Layer 7 of a small transformer language model trained on English Wikipedia (13 layers, counted from 0, width 128).
A neuron's activation on a vector x is GELU(weights . x + bias), where the dot is the dot product.

Input weights of the MLP neurons that the questions are about. A number n stands for n times 0.0012.
n17 (bias -0.091): -143 -125 70 -213 79 86 38 -15 64 132 -27 -243 -66 0 15 12 -146 -153 -44 25 44 -167 -144 -73 -45 77 -105 74 -53 124 79 73 40 -59 45 -119 151 50 -118 12 -109 113 -28 185 -92 -144 -159 86 112 51 -52 206 65 -73 -90 25 183 -173 21 55 -12 185 -175 273 130 -30 146 -62 -114 -76 84 9 -52 38 -9 -81 -52 32 -77 -168 91 148 -6 41 48 169 64 45 131 -46 -24 -57 -196 -42 131 -79 71 -142 32 43 44 -37 3 -41 18 41 6 18 55 22 -73 95 -60 153 -12 21 -3 95 -81 -17 -122 -23 -83 -184 -9 126 78 157
n55 (bias -0.105): -53 -82 84 -11 61 -106 -139 -37 43 -174 -8 79 -10 -51 -86 -83 62 33 28 -212 -198 -10 52 166 98 123 -65 -54 31 70 -40 -255 -3 48 -103 -33 -85 -3 51 127 92 35 197 69 0 -52 -3 60 42 26 -27 -80 -41 140 -57 -147 -105 71 -129 43 -63 -31 28 -37 3 -37 90 80 72 86 -3 -39 -40 59 0 140 29 118 5 21 5 82 -16 108 -21 -115 27 137 73 -8 0 -117 22 18 25 112 102 213 10 -202 48 -94 112 24 23 134 41 48 64 -73 -63 -155 -16 72 0 -84 134 3 11 -99 -11 113 -167 -106 -54 -59 38 -93
n59 (bias -0.011): -36 -29 -172 230 -4 47 -196 134 -102 -20 -179 179 82 187 4 -158 78 -35 -15 -200 -297 4 174 -111 -135 44 173 -19 -235 -143 -60 84 291 187 159 118 -41 102 282 -140 -169 180 109 -80 -144 -139 150 -19 87 137 -176 120 143 115 20 -50 -19 51 291 -64 -163 -47 139 -48 -4 -39 143 -116 120 8 -188 -152 61 -73 132 -38 -8 189 108 106 103 8 -100 76 199 213 -172 -178 70 198 -42 -75 -26 -27 -71 194 -104 170 -92 15 86 -52 -4 -248 -72 174 -43 341 -46 113 -36 116 27 -127 144 -153 -21 -183 12 160 -73 -66 -131 -28 84 -56 -12 -70
n82 (bias -0.088): 70 83 3 -60 89 -227 131 -70 69 -5 -61 34 69 -140 -44 -22 79 -5 -67 -55 80 -63 165 -48 146 95 -44 -89 105 28 -41 -41 -166 169 -150 15 42 0 -26 -37 -59 -61 102 83 139 -135 -76 18 16 75 -3 19 -129 8 25 -82 -3 -75 -35 -98 -78 92 212 -129 -52 0 135 13 129 -206 62 154 -8 -26 -102 -120 0 69 11 -146 178 120 -98 36 -34 -152 -125 150 58 36 18 -25 -15 90 -118 -111 120 65 -91 -23 -94 -10 57 88 -28 -5 53 87 -6 52 -105 172 119 49 69 77 64 -11 39 -48 -11 55 -18 -30 60 -111 174 -63
n87 (bias -0.139): -54 64 -197 -110 -79 117 -215 -69 -203 -27 53 -56 19 -45 -12 134 -80 -37 0 -87 82 38 40 100 102 -176 11 15 0 55 -170 -244 73 -41 215 37 367 8 -53 8 -58 -44 138 -78 -168 -47 -73 -84 -4 145 -136 -105 -102 -228 59 69 56 12 81 -30 -112 144 4 98 -102 230 -132 -163 -105 -129 -119 -327 -85 52 -73 -238 -12 7 -158 -134 -74 -100 136 77 -91 -12 -54 54 174 106 0 -157 50 -194 89 -107 4 233 314 63 -158 65 -23 -127 89 339 113 223 -224 11 -123 -129 -213 276 -29 122 40 38 -8 174 167 215 26 -20 -26 -27 0 -64
n97 (bias -0.184): -93 -288 -47 -131 219 126 -73 -312 -152 -180 39 -234 35 167 -207 77 -17 -22 -85 141 106 -65 -31 -141 9 4 -137 91 -26 -194 -262 183 0 -55 160 34 -101 45 -39 218 -9 215 99 120 -58 -75 213 -21 48 281 31 143 -9 252 354 -88 86 -88 40 -85 128 169 -165 17 -72 -219 -147 17 69 242 -24 74 -93 -13 -76 126 129 -67 212 206 -187 -129 -80 17 -48 143 -62 -256 -156 135 -73 38 78 -231 144 -119 313 -65 296 -186 -64 75 187 23 -26 35 -199 130 23 -69 88 -116 -44 4 220 158 28 152 -241 -258 14 420 -95 -73 188 63 -127 61
n101 (bias -0.044): -123 -94 -31 -59 67 64 176 14 -28 -206 182 -49 -125 108 -7 152 -208 109 101 52 -7 107 -80 36 -81 114 40 -167 0 17 -157 135 -155 77 -21 3 52 4 155 -57 115 -150 59 -168 37 -257 308 96 130 -101 169 103 -432 33 -145 -91 -130 -87 29 236 268 -174 158 139 -77 47 51 7 -121 -125 272 -39 -49 -98 45 -17 -219 -52 -113 -25 -7 136 29 62 68 -95 7 145 18 -81 18 -130 85 0 103 -24 119 138 -137 -111 -53 112 -241 142 -70 159 18 -66 50 107 -109 -64 43 -7 -45 -14 -121 245 7 27 63 -74 -123 -100 -10 59 30 -170
n163 (bias -0.116): 168 -190 232 104 -206 -137 34 232 23 75 -48 106 -214 32 46 -113 -35 -251 216 -59 -87 455 118 131 -44 41 164 28 207 -58 -144 54 43 4 -24 -63 -68 227 60 97 4 8 -25 -83 75 -252 116 -272 171 -73 -4 79 -76 143 -17 -176 -52 74 -8 86 270 -113 -26 -111 112 -8 -292 -24 -231 67 140 -40 -4 -171 -4 12 33 -86 116 20 45 -293 210 -8 61 -133 21 -45 -161 -242 60 0 -290 -157 56 55 -119 -4 36 -8 297 96 -33 -63 209 24 385 145 -147 98 -123 9 89 4 23 45 -162 140 -139 35 34 76 -28 -8 205 45 160 -24
n210 (bias -0.004): 139 -9 9 101 -165 -145 88 -31 -142 164 66 199 239 203 -269 -174 186 -83 -47 -217 -211 -230 -26 -76 -210 -5 233 -119 -266 43 -144 -140 128 -125 88 -202 -134 249 31 -9 -18 -273 37 -108 -141 102 89 251 250 160 -5 41 57 -81 -138 127 122 -85 94 -34 -22 -167 210 -135 223 -53 -176 -176 -108 -142 149 115 -77 178 47 34 198 -77 79 155 -203 -168 36 -235 164 -9 -221 170 -97 128 52 -144 134 -327 -66 -9 52 161 87 17 173 -38 -36 120 -147 -66 -66 -5 195 -70 31 99 332 321 -86 -62 14 330 41 17 23 129 -31 -184 217 295 115 -13
n262 (bias -0.170): 209 46 70 123 195 -114 17 -311 131 -16 -55 97 71 54 -110 -131 235 -304 4 -157 -50 -134 -177 -192 -94 -208 -168 -71 90 -76 141 -109 -142 -128 -83 -308 46 25 282 -63 168 220 -21 -85 154 -122 29 0 -188 -52 -24 65 8 -257 54 -13 19 0 188 135 -20 12 21 90 196 64 56 83 -71 -92 -35 40 92 -292 187 -61 190 -218 27 -159 -36 -58 162 111 83 94 194 -136 -12 45 59 -68 -165 55 80 -93 -210 31 51 4 189 -11 -57 -132 174 94 122 -248 187 -55 116 0 -297 -136 119 4 0 -110 87 -212 -116 -41 62 148 -16 81 -54 231
n275 (bias -0.080): -64 -14 -61 20 29 95 -31 157 3 -61 -23 71 46 -142 58 27 69 78 -67 31 90 -161 240 -194 46 95 208 -170 26 16 -225 -7 -38 0 -203 -71 -97 58 163 234 -127 35 0 -104 125 -25 -147 -29 100 40 -27 -58 121 117 124 -4 -169 -7 143 93 -94 92 -132 113 157 -17 -178 -33 -73 -192 26 -178 -240 -123 -115 86 276 -67 62 36 -84 42 149 -13 192 -75 0 57 -102 31 42 -16 -13 79 -63 -35 120 -202 -133 -26 20 53 132 -155 10 281 -16 31 -11 -25 -7 56 36 91 -32 83 -52 10 41 120 -14 87 -91 110 -13 -71 -179 -340
n330 (bias -0.143): -7 -89 100 162 -111 0 136 0 182 63 82 137 -20 -33 84 -427 20 -124 46 188 -80 116 -244 -17 176 -63 132 54 54 122 -170 -150 92 -87 -176 23 -4 -71 128 -102 -3 -104 106 131 46 -200 62 85 182 -123 -7 14 149 -90 71 -29 -57 -93 -96 139 55 68 -55 -84 11 17 -38 -34 -224 -119 -61 -167 103 -107 33 79 24 -115 166 7 -45 -36 0 -228 -215 21 -31 -97 -65 138 -131 101 -168 -10 51 -173 -23 77 -47 -158 -71 237 101 60 86 88 7 39 -146 25 28 25 -31 -117 -96 34 108 105 142 46 281 -26 -7 -138 -53 126 -235 61
n348 (bias -0.128): -55 -37 -19 80 0 -23 -89 172 -23 -119 -62 -45 -4 53 228 -40 -37 -214 -41 194 -60 -139 -86 -75 104 -4 -11 123 -145 -142 201 28 -131 197 -131 8 158 -60 -157 31 -187 8 -4 27 -254 82 -148 -34 160 171 242 119 -27 -161 -214 206 152 -153 -125 -34 59 -69 -29 173 -112 -51 -32 -142 -66 -166 -126 186 94 114 71 239 -36 -79 -111 -74 130 53 -16 86 8 151 -146 -114 93 -300 -4 137 37 -158 -45 -143 38 -199 57 262 85 -81 146 -40 -215 111 -38 143 37 65 -424 58 136 110 -15 -19 -180 -77 40 226 -162 142 -183 185 -216 -52 113 -12
n354 (bias -0.123): 142 -235 289 -54 -142 -123 13 141 -182 45 204 238 4 -94 190 -41 -187 142 -70 -104 -152 -88 9 -4 -211 70 277 8 -130 259 -106 61 4 -74 -32 -51 34 38 -36 -52 52 176 21 86 -33 -142 38 -177 202 -177 -172 -70 -36 -272 -238 179 221 -65 -145 -35 20 -80 259 -4 33 -64 -57 -56 110 -27 -81 132 -210 59 8 158 179 -139 83 -185 135 101 29 -62 -20 -33 -114 170 187 -95 292 169 42 180 141 86 12 130 -83 -112 142 251 -49 -117 -66 -123 -151 103 47 63 16 -72 0 59 -78 470 -17 -163 8 -145 -104 0 -87 -21 -27 119 -17 -48
n361 (bias -0.136): -91 36 -114 43 24 -65 259 -28 33 -74 69 -50 14 -64 39 53 112 169 -227 -197 64 55 -165 -174 -78 -78 102 -201 64 -63 -137 249 -110 -84 -106 211 -115 -7 -51 0 -38 119 256 -182 -109 -43 -47 56 -3 -100 63 -113 51 122 172 -62 -14 -14 100 37 28 -58 104 173 -50 -62 -210 58 178 -100 112 -55 137 -10 -255 7 -91 96 -68 114 -63 148 -176 -57 89 92 0 -42 -257 -46 115 181 -127 -72 4 -10 7 -51 115 -13 17 163 -88 57 -100 -71 68 113 111 -64 -115 211 327 27 -7 -190 62 24 -43 -23 -219 16 -61 -150 -91 32 219 -41
n375 (bias -0.129): -121 88 -64 -214 4 73 -113 -101 108 182 -11 -34 291 60 -131 -258 37 -45 -257 80 86 -27 -221 194 -8 -201 -18 -137 -155 7 66 59 70 -180 -149 -112 64 92 99 218 101 12 111 166 -4 4 163 -199 -27 -208 157 71 76 82 224 12 8 12 46 30 -43 164 91 44 134 73 125 -38 -41 60 -69 134 153 -26 63 -41 -117 108 198 42 109 24 192 -11 115 -284 27 -307 118 -127 -68 110 98 92 -45 -108 -147 83 45 48 -47 234 -71 -156 -112 68 -11 -114 -74 211 -82 114 -54 -98 30 212 182 50 -152 -117 -232 -72 -125 -80 128 -370 64 205
n381 (bias -0.162): -138 104 8 -73 -45 -124 39 163 -88 226 -25 44 87 142 -9 150 -28 90 -197 -237 222 12 -73 109 -76 -106 -134 -177 139 -80 -177 -76 60 -8 21 -81 -69 90 -159 -29 129 260 -180 -8 68 -135 -409 -48 -305 -204 -216 -68 -12 -126 211 22 16 -117 129 120 -17 74 -112 -51 94 -50 4 78 -149 149 -472 120 -40 53 263 -207 -34 20 168 237 -152 -57 -13 16 79 -98 -279 126 -190 13 69 278 129 -83 -13 85 301 78 -61 76 25 256 0 -198 -194 66 8 -34 -89 93 -197 48 178 73 -68 100 26 -144 17 130 225 59 -131 -172 -69 4 207 49
n412 (bias -0.030): 0 -192 -18 10 86 -87 -189 25 127 -29 9 106 47 125 26 -84 12 -83 39 165 15 -6 98 -6 90 -240 17 151 80 87 92 60 -129 64 167 -97 -261 -49 -6 -109 72 -143 -193 -277 77 -54 3 153 191 122 45 -51 -22 3 74 -3 113 -236 -19 21 180 -37 -212 6 -48 13 19 219 16 -133 139 47 121 55 72 81 48 105 -256 72 57 151 -29 27 56 115 -63 -60 53 -148 3 77 74 -25 165 154 -46 -212 9 -51 27 -12 124 -97 -136 74 -52 144 77 52 66 122 -168 34 60 125 128 65 -13 18 -45 67 3 36 -70 54 68 -22
n473 (bias -0.224): -106 -161 -77 -95 -13 127 -151 145 -120 134 163 -102 -108 -32 7 57 62 16 241 -48 -35 39 -23 -40 95 121 178 39 -142 -32 -10 73 -152 22 253 -102 27 -68 -77 62 112 -86 -112 55 -101 198 -28 135 92 -187 -271 -13 -116 -93 -24 -115 113 -93 -30 149 33 -49 -198 106 -121 -151 -67 -123 -183 -54 -55 -62 32 -22 32 -85 47 142 -42 -128 -87 -90 210 98 -42 -154 3 3 55 20 -197 56 49 -20 -104 -89 71 -77 -80 -108 -220 0 -70 259 -25 103 149 114 11 -18 -99 -69 -33 234 38 151 -14 -166 0 19 -177 -6 -132 177 70 -40 106 42

Each question shows a token from some text and the vector x that enters the MLP there. A number n stands for n times 0.014.

" only": 88 119 -111 -17 96 80 149 176 -119 -8 -74 -180 -40 -86 27 -188 -83 -20 5 -81 141 22 150 -48 -54 160 87 57 -106 -50 135 83 -101 116 33 -1 -112 59 -26 27 56 76 -74 3 29 24 -34 -25 -141 25 24 96 -46 16 -329 68 127 128 175 -66 15 243 131 -112 84 -74 166 76 320 -54 94 74 7 -123 -42 20 -223 -89 -145 11 -197 -77 112 162 99 38 94 35 73 -52 -75 -13 101 -146 -54 -75 47 -213 94 -104 -201 -236 -140 75 162 -75 34 -213 64 48 112 75 7 26 35 22 -33 77 -149 -4 -26 58 61 -108 -153 144 -69 -79
Which three neurons fire most, strongest first? n17, n101, n82

"m": -1 -101 79 86 108 183 -80 -59 -68 46 107 -42 155 -98 59 19 15 -116 -87 80 155 200 112 260 -79 1 81 139 -173 0 183 -26 153 -33 -80 110 -126 -99 -8 90 -60 -37 -21 -32 -63 -52 -45 -69 5 -77 27 143 155 -57 -173 -149 109 139 -11 -60 108 95 94 -86 -119 78 -168 145 157 58 -185 130 73 42 75 -29 -104 -265 -32 -36 -214 -58 44 -32 153 108 42 231 170 -130 -24 7 165 18 7 -180 42 -119 91 24 -96 -88 -175 -156 -24 127 -104 -7 -204 24 60 -119 -61 0 -161 -35 57 83 148 286 -122 -32 194 -7 -47 54 -212 -183
Which two neurons fire most, strongest first? n87, n348

"ed": -33 -62 -108 -25 -92 -33 8 16 -124 207 45 -136 49 -93 61 -28 42 123 -44 -94 155 141 151 20 18 169 103 -18 -64 77 26 -41 42 147 -171 -12 -22 -49 -109 -99 -72 149 39 125 58 58 131 7 -16 -66 37 107 21 -121 -284 86 114 80 213 -65 -17 22 93 -131 -33 -50 157 16 181 193 41 -145 0 -49 -92 40 -74 -133 -148 -10 -214 -176 -77 120 150 173 87 68 63 59 -30 -32 71 -70 133 -105 -73 -218 60 -197 -223 -36 -160 164 112 -40 55 188 -135 68 147 -55 32 -3 97 -159 6 143 -294 27 4 79 64 -2 -132 149 -10 -139
Which of these neurons fires most? n87

"att": -67 -1 -42 43 -70 82 90 66 21 107 127 -59 169 -10 -14 -98 46 -5 -132 37 109 103 161 106 -58 -36 86 -44 88 -48 105 -143 32 101 -259 58 -75 -55 -104 6 206 83 -42 136 72 80 -134 -193 -115 -156 221 -4 -35 -69 -222 -139 -110 71 150 -94 -36 -22 78 -28 81 -96 18 106 134 110 -64 191 -3 -104 74 -2 -205 -107 -204 160 -232 -7 -67 -44 0 -104 -113 96 101 -199 59 -152 11 129 164 -48 28 -213 16 16 -95 -85 -9 -171 115 126 -108 67 -146 25 246 85 -90 -163 -167 -10 193 137 68 82 -6 91 165 103 56 169 55 -149
Which three neurons fire most, strongest first? n381, n375, n275

"os": -76 -27 83 70 -28 133 -57 -141 135 26 45 -49 -139 -85 171 -42 131 -23 117 -49 -75 90 -4 87 108 34 -53 -37 -168 -116 41 -98 36 50 40 93 -227 27 3 -13 -83 37 17 185 1 203 -199 -14 22 -37 46 176 -69 19 -260 -19 -111 217 3 -135 75 -12 128 30 95 -101 18 121 300 158 -84 78 36 -62 33 -260 -78 -20 -126 -88 -230 31 -112 -256 164 36 167 63 188 -111 -36 -62 75 -7 -10 8 27 -123 185 -88 -189 -12 29 21 71 95 9 -32 -49 -14 -104 84 -7 -123 10 -140 105 73 -100 35 7 -143 117 -15 14 306 -168 -1
Which two neurons fire most, strongest first? n55, n17

"un": 4 -9 74 -4 65 259 -74 10 -79 74 80 -149 -24 -126 56 -296 21 208 -67 -119 -20 175 25 167 -13 80 232 91 -47 179 31 -153 40 242 -199 37 -94 143 88 100 12 87 -47 -6 51 -30 -61 78 -72 18 126 -18 -71 -33 -209 -36 -129 58 95 -98 123 -45 54 -124 10 -1 96 2 -2 68 40 -25 -13 78 23 -185 -236 -136 14 7 -187 -153 -50 -256 17 77 88 -101 -9 18 112 5 22 -121 119 14 90 13 -92 -20 -212 -42 -7 81 245 44 23 117 87 -259 168 56 -134 -30 -9 -68 -65 204 208 197 91 -154 -3 -156 -85 196 -186 -33
Which of these neurons fires most? n330

"arn": -194 146 16 4 -86 131 69 -134 163 182 -18 -107 -145 -64 26 -46 -102 35 46 -17 -20 79 160 103 139 -88 160 120 -36 77 134 -33 5 52 -290 174 -163 -122 2 -80 29 181 -48 18 130 74 -128 -88 -45 39 -72 222 -16 112 -104 -87 -67 86 4 -165 217 72 -16 46 72 58 -20 -18 168 107 -109 -27 67 112 38 -237 -137 -133 -131 -174 -215 49 -1 -286 119 9 -60 77 -49 -55 -51 -168 39 -75 75 58 159 -138 103 35 -90 -113 -151 128 218 130 14 -48 63 40 19 -65 -78 19 -94 -110 19 191 206 175 -45 -53 31 -54 -10 124 -190 -102
Which three neurons fire most, strongest first? n17, n330, n101

" the": -35 13 -28 -169 55 108 -55 93 -5 15 1 -58 -175 -14 -4 -67 3 101 135 35 -21 -107 256 95 61 -30 117 -40 -128 298 112 48 -7 56 -166 84 -25 -50 -78 -61 -9 -6 -104 26 157 42 -102 27 -249 -4 54 114 137 3 -130 6 3 119 237 -54 91 17 123 -456 135 11 68 72 225 63 35 28 83 -94 23 74 9 -98 -132 -120 -7 -81 -32 131 -12 -64 154 34 57 -153 -78 -29 70 -76 8 37 124 -253 52 -39 -171 -187 -144 -74 90 88 -109 138 -130 -14 100 -1 58 34 35 -18 77 52 -45 28 21 6 -7 87 -63 72 -38 -150
Which of these neurons fires most? n275

"===\n": -13 45 -99 128 42 136 -42 124 -10 -143 116 35 -23 101 -125 -115 -69 187 -117 154 80 -141 166 -64 8 70 74 -89 -80 213 -65 171 -11 92 -151 -14 -126 2 -57 -35 114 104 -117 152 12 -31 -92 142 -49 48 73 84 24 -68 -161 45 69 151 82 39 53 12 40 -264 -16 114 156 217 122 110 -118 -7 36 2 60 -106 -41 -273 -117 1 -101 23 66 -31 -32 -59 113 -87 108 -206 70 -47 -44 -141 -160 -94 27 -171 117 -8 -194 -239 28 169 101 13 47 -13 -82 152 -26 78 125 -126 -36 43 -99 -10 -188 106 -139 173 -56 -32 -111 261 -58 37
Which of these neurons fires most? n348

" of": 3 26 -81 -25 -43 -13 34 -48 -158 68 68 -118 149 -82 80 -140 2 37 43 -21 171 99 142 68 4 38 70 -64 -91 27 213 44 3 74 -37 106 -120 -102 -103 32 27 174 -176 60 -49 118 -35 99 -61 113 49 106 71 -158 -152 -21 135 255 189 71 -79 -22 -26 -335 52 -25 168 145 1 114 99 65 0 55 -22 62 -54 -85 -97 -3 -71 -104 -97 83 70 67 55 108 135 -158 -7 23 68 7 -200 89 41 -263 12 -143 -303 -120 -93 75 46 13 -84 63 -109 147 91 -113 6 -113 -31 -55 80 -49 -120 36 -164 176 -9 88 0 161 -149 -22
Which of these neurons fires most? n473

" a": -78 14 -110 -52 73 -11 22 116 -64 99 76 -71 -17 71 -199 -93 5 115 36 -9 73 -53 113 144 -32 13 111 66 -6 329 179 28 134 60 -60 69 -52 -71 -133 106 -73 131 -236 -38 65 21 -95 -28 -332 -79 27 152 157 26 -65 96 49 147 49 -69 94 29 72 -270 218 -4 64 83 144 25 81 55 108 -36 -195 -25 -118 -128 -89 -30 -43 -181 -50 267 -11 -27 85 102 79 -153 94 -38 85 -79 -31 -18 3 -248 108 48 -144 -166 3 100 95 18 33 -32 -157 -49 123 91 9 28 -134 -89 -100 94 -238 41 -66 -148 72 56 -139 202 -213 22
Which of these neurons fires most? n17

"it": -89 -132 -116 -133 80 181 45 26 -53 109 43 -103 40 -39 -183 -45 -98 38 -100 -83 172 75 132 108 -51 38 63 -73 -133 30 -4 -54 81 -9 -246 280 -105 5 -141 -61 0 120 -36 -3 83 60 -128 1 -158 -65 63 -51 101 -132 -199 -122 113 292 178 -85 -80 -96 236 -93 -42 52 191 82 294 167 10 -27 -19 51 37 61 -190 11 -93 -60 43 -77 -69 -54 82 -114 129 83 -45 -78 43 -169 234 1 94 131 -15 -172 114 44 -86 -174 -63 -64 73 -139 10 115 -74 -96 -85 93 109 -159 72 -119 18 193 -30 99 -66 29 138 23 130 70 -65 31
Which two neurons fire most, strongest first? n361, n59

" in": -24 98 -44 108 -162 74 -11 -18 -44 61 97 -84 16 -16 6 -92 97 82 128 59 124 40 56 128 -6 -72 67 29 -35 174 129 76 40 111 -20 0 -116 -159 -232 55 -202 124 -109 41 -43 -23 -115 97 -94 -27 -124 67 134 -34 -239 -135 211 59 140 -148 -26 30 82 -349 99 18 85 203 11 30 48 51 -33 48 -8 -119 -76 -48 -29 -172 89 -93 -24 150 230 -8 89 -48 18 -57 43 70 16 2 53 4 118 -293 3 -159 -185 -75 -115 -16 138 5 192 -180 -191 30 202 -34 17 25 -115 -60 166 -3 -99 177 -100 96 105 -126 -10 110 6 17
Which of these neurons fires most? n17

" and": 17 -59 -173 -131 -100 127 22 -58 -155 -114 135 -146 -134 37 -40 -144 30 -22 -15 3 75 67 237 78 16 62 36 133 6 23 90 -21 -55 142 -25 69 -139 -40 -144 45 -37 44 -181 98 99 97 -53 117 -3 30 27 58 4 -119 -66 139 -38 133 169 24 -22 135 111 -362 62 70 28 213 160 131 65 -40 -79 -23 -7 50 29 -186 47 -54 -53 -113 -42 229 53 122 240 104 104 -204 -199 -19 73 21 39 -3 63 -305 -18 -50 -214 -100 -46 -55 108 -60 54 -68 52 0 15 -22 -10 56 -106 25 -38 104 -230 131 43 -3 -1 179 -66 163 -98 -152
Which of these neurons fires most? n275

" D": 176 157 -177 -69 34 381 -27 -121 41 95 4 -68 -76 -47 -58 -92 -71 -145 62 89 11 -117 179 52 102 23 48 -23 -44 118 43 71 -32 79 -87 245 -40 -96 -50 16 85 70 -150 17 -46 155 -34 38 -179 121 39 125 33 106 -206 -36 -134 59 -90 -55 201 17 169 -186 11 116 103 83 159 110 -70 -51 5 -68 98 -38 -8 -163 -154 -11 -151 -343 10 -43 31 -135 176 40 76 -28 -17 -68 82 -5 -90 18 96 -207 138 34 -185 -87 -16 44 184 27 -51 -29 -204 -154 134 129 -66 -97 -28 13 86 70 19 101 -83 -17 161 56 -260 79 -15 -26
Which of these neurons fires most? n87

" polit": -75 108 -114 -47 8 83 67 -22 -62 3 1 41 161 -111 -20 -95 52 55 -74 5 -10 67 256 -131 50 -78 69 -42 -95 132 269 -76 -6 109 -193 256 -95 -152 -62 -37 99 48 -84 89 -22 50 -203 -90 21 -37 35 -12 -13 144 -247 -118 19 173 88 62 70 -120 -24 -169 54 -29 272 51 270 63 36 35 -105 -34 -66 68 -134 -198 32 -90 -160 -68 -73 -96 106 -45 175 193 -41 -28 79 -247 172 -42 99 155 -45 -149 58 33 -158 -181 -161 -17 29 41 4 2 28 174 119 -112 -48 -83 105 -63 74 235 -92 148 -164 -5 104 130 -108 26 -35 80
Which two neurons fire most, strongest first? n55, n82

",": -119 -94 -149 -11 51 245 -159 -163 -131 -65 -11 -182 24 -2 -21 -185 10 37 -82 99 12 -23 211 -24 22 99 72 23 -4 216 14 27 85 111 -182 166 -68 -40 -87 10 0 92 -87 49 0 129 -15 -13 16 -51 -6 121 19 -36 -167 129 30 165 130 5 -41 -19 102 -397 197 53 76 182 92 147 9 -18 -65 -1 104 55 24 -214 32 80 31 42 -14 92 124 -16 105 105 109 -42 -183 26 -36 -26 -60 43 69 -179 84 -34 -217 -145 -63 55 87 -64 -50 -52 -50 109 98 -23 51 -72 -138 16 -115 128 -216 107 -99 16 5 31 -69 241 -84 -30
Which of these neurons fires most? n97

"==\n": -36 63 -126 61 67 124 -66 127 51 -140 75 -14 -50 95 -74 -155 -9 135 -136 141 74 -192 150 -25 26 62 44 -63 -153 184 -73 230 -4 73 -121 -3 -117 51 -19 -49 125 110 -73 108 -7 23 -114 136 -71 -10 95 68 -21 -3 -159 90 30 185 34 17 115 -12 16 -263 -31 18 159 146 149 138 -77 24 18 -38 133 -99 -80 -304 -100 35 -79 -5 60 -68 -7 -62 119 -134 42 -218 72 9 -49 -175 -75 -27 8 -189 154 -50 -200 -208 59 140 105 119 44 128 -93 174 0 27 54 -101 -33 28 -66 -80 -126 67 -101 129 -81 39 -68 312 -55 17
Which of these neurons fires most? n348

"ur": -140 -12 -55 -109 87 117 1 -18 -21 11 147 -10 -58 136 82 -237 58 -221 41 -2 -106 93 169 64 81 115 214 4 -155 -49 72 -87 116 108 5 7 -136 -120 50 3 -73 5 96 -20 58 73 98 -114 -34 135 67 17 -10 82 -216 82 -1 244 53 9 13 -24 149 -92 10 -12 160 -32 238 142 -19 42 173 -77 24 -177 -31 -79 81 -75 -297 -200 -63 212 141 63 -20 -3 37 -128 116 -26 99 -68 -146 -90 8 -217 -121 61 -273 -275 -93 -55 74 -152 -92 91 50 -109 126 -63 35 -60 78 132 47 -78 -48 197 -19 -135 62 48 58 78 24 25
The most active neuron and its activation: n59, at about 6.1

"ok": -62 -71 66 -43 -7 200 43 5 12 281 125 -131 75 7 205 -78 180 76 76 137 -53 98 117 -29 33 20 150 7 -29 69 103 -54 -4 126 -85 184 3 2 -92 -66 -145 52 -14 49 232 -28 -136 -62 -120 -14 41 2 -42 -227 -341 154 97 151 -15 -111 -61 -96 111 4 -68 -107 136 124 -70 154 -28 -77 80 -12 -131 -145 -77 -177 -17 -218 -32 -98 17 67 124 -109 117 51 49 26 31 70 140 155 -68 16 54 -87 90 -161 -264 -181 -198 39 163 -112 78 33 -43 -156 49 23 36 -13 62 30 -78 231 -40 -118 -82 -105 53 -81 34 149 -108 -61
The most active neuron and its activation: n354, at about 2.9

"t": 78 -221 -126 -59 21 0 -38 -49 -145 63 -121 91 71 76 86 66 8 -133 135 -91 130 180 240 124 88 -9 148 186 -159 4 134 -14 27 -32 -7 15 -78 -159 -71 -120 14 156 -89 145 144 29 165 -198 17 -12 -35 71 38 -87 -99 190 106 112 39 -125 -5 -1 193 -93 72 37 248 73 214 139 -167 -61 37 -118 89 101 -155 -124 -27 -43 -154 -150 -83 99 49 10 16 122 206 -226 -14 15 162 -41 -175 -3 47 -173 -66 -120 -202 -230 -14 -55 138 -140 -21 -52 -60 -52 13 54 100 -53 -59 -23 -10 -7 -115 48 -147 -13 239 123 -109 99 8 -133
Which three neurons fire most, strongest first? n354, n59, n348

".": -176 -9 -58 49 -5 296 -103 138 72 -9 4 1 -77 -1 -68 -73 35 230 -62 -31 -23 51 159 -40 -17 133 61 12 -45 121 18 176 87 83 -210 27 -144 -123 -126 -129 -3 171 -108 124 -2 30 -70 101 -109 37 27 55 -71 -31 -76 134 94 174 69 -13 -6 -36 42 -317 75 65 227 153 113 48 17 128 25 -35 109 65 -22 -148 -140 -54 -107 36 77 131 145 71 153 43 111 21 -201 38 6 -167 -87 31 29 -111 22 -159 -213 -217 -52 8 113 -6 17 -37 -79 159 44 -25 150 -88 -128 -41 -8 36 -134 -71 -61 78 -125 20 -248 198 -87 34
Which of these neurons fires most? n59

"ant": 35 -84 -73 34 -136 113 -45 32 62 41 47 -27 54 110 3 -139 2 -111 -99 13 233 129 58 -47 25 -20 124 -45 5 34 183 -1 115 49 -192 160 -170 -96 -16 -20 -24 146 -69 -38 127 142 -130 -170 -111 110 90 78 89 82 -81 -8 -18 85 105 -172 88 128 59 -35 194 86 169 -64 231 82 -65 -110 137 -71 90 59 -192 -179 -40 76 -219 -187 114 -107 119 24 178 28 53 -164 13 -95 26 -60 73 20 78 -321 -186 121 -128 -170 28 -11 183 69 -61 159 -86 -173 -144 -77 39 -59 137 -58 105 124 -92 16 -177 -150 -21 41 26 77 -117 -170
Which of these neurons fires most? n275

"us": -49 212 -12 -166 11 193 10 -60 -116 91 104 -58 21 -125 -26 -157 107 55 -64 -53 -107 56 76 -43 112 -35 123 -48 -209 270 120 -111 127 65 -55 103 -264 -34 -8 49 49 -16 -130 80 142 -5 -172 107 -107 113 -46 27 19 -45 -108 114 61 243 36 -8 160 -19 313 -39 49 14 154 -56 133 48 -23 84 62 -105 49 -101 -3 -68 -109 124 -113 -80 -38 -85 48 38 104 -129 141 -66 -27 24 -31 -200 14 83 -28 -85 -33 -133 -233 -33 -57 -19 77 -143 -77 170 -136 128 -45 35 -177 -15 -136 -164 -138 107 61 77 189 145 -81 42 85 219 -55 -10
Which three neurons fire most, strongest first? n210, n59, n330

"amb": -184 -76 -138 -103 4 175 -29 -73 148 15 25 -88 -197 69 -30 -197 18 -193 16 9 -9 99 208 209 -6 -54 136 11 -179 -24 145 -60 -48 271 -141 -11 -113 -13 40 82 28 163 -83 83 -44 34 -128 -102 -104 -59 61 174 -115 -23 -266 -120 -27 264 -98 -21 11 85 49 -44 75 173 -34 -57 174 128 -70 172 143 70 48 -48 -155 -123 -14 8 5 -109 4 -144 -40 21 -9 -31 -68 -9 229 -139 131 35 125 -29 133 -115 100 -140 -88 -74 60 -6 189 147 29 -33 -61 -49 -13 -59 42 -128 -19 35 100 -6 190 74 -174 -191 53 173 61 175 -45 -173
The most active neuron and its activation: n348, at about 1.5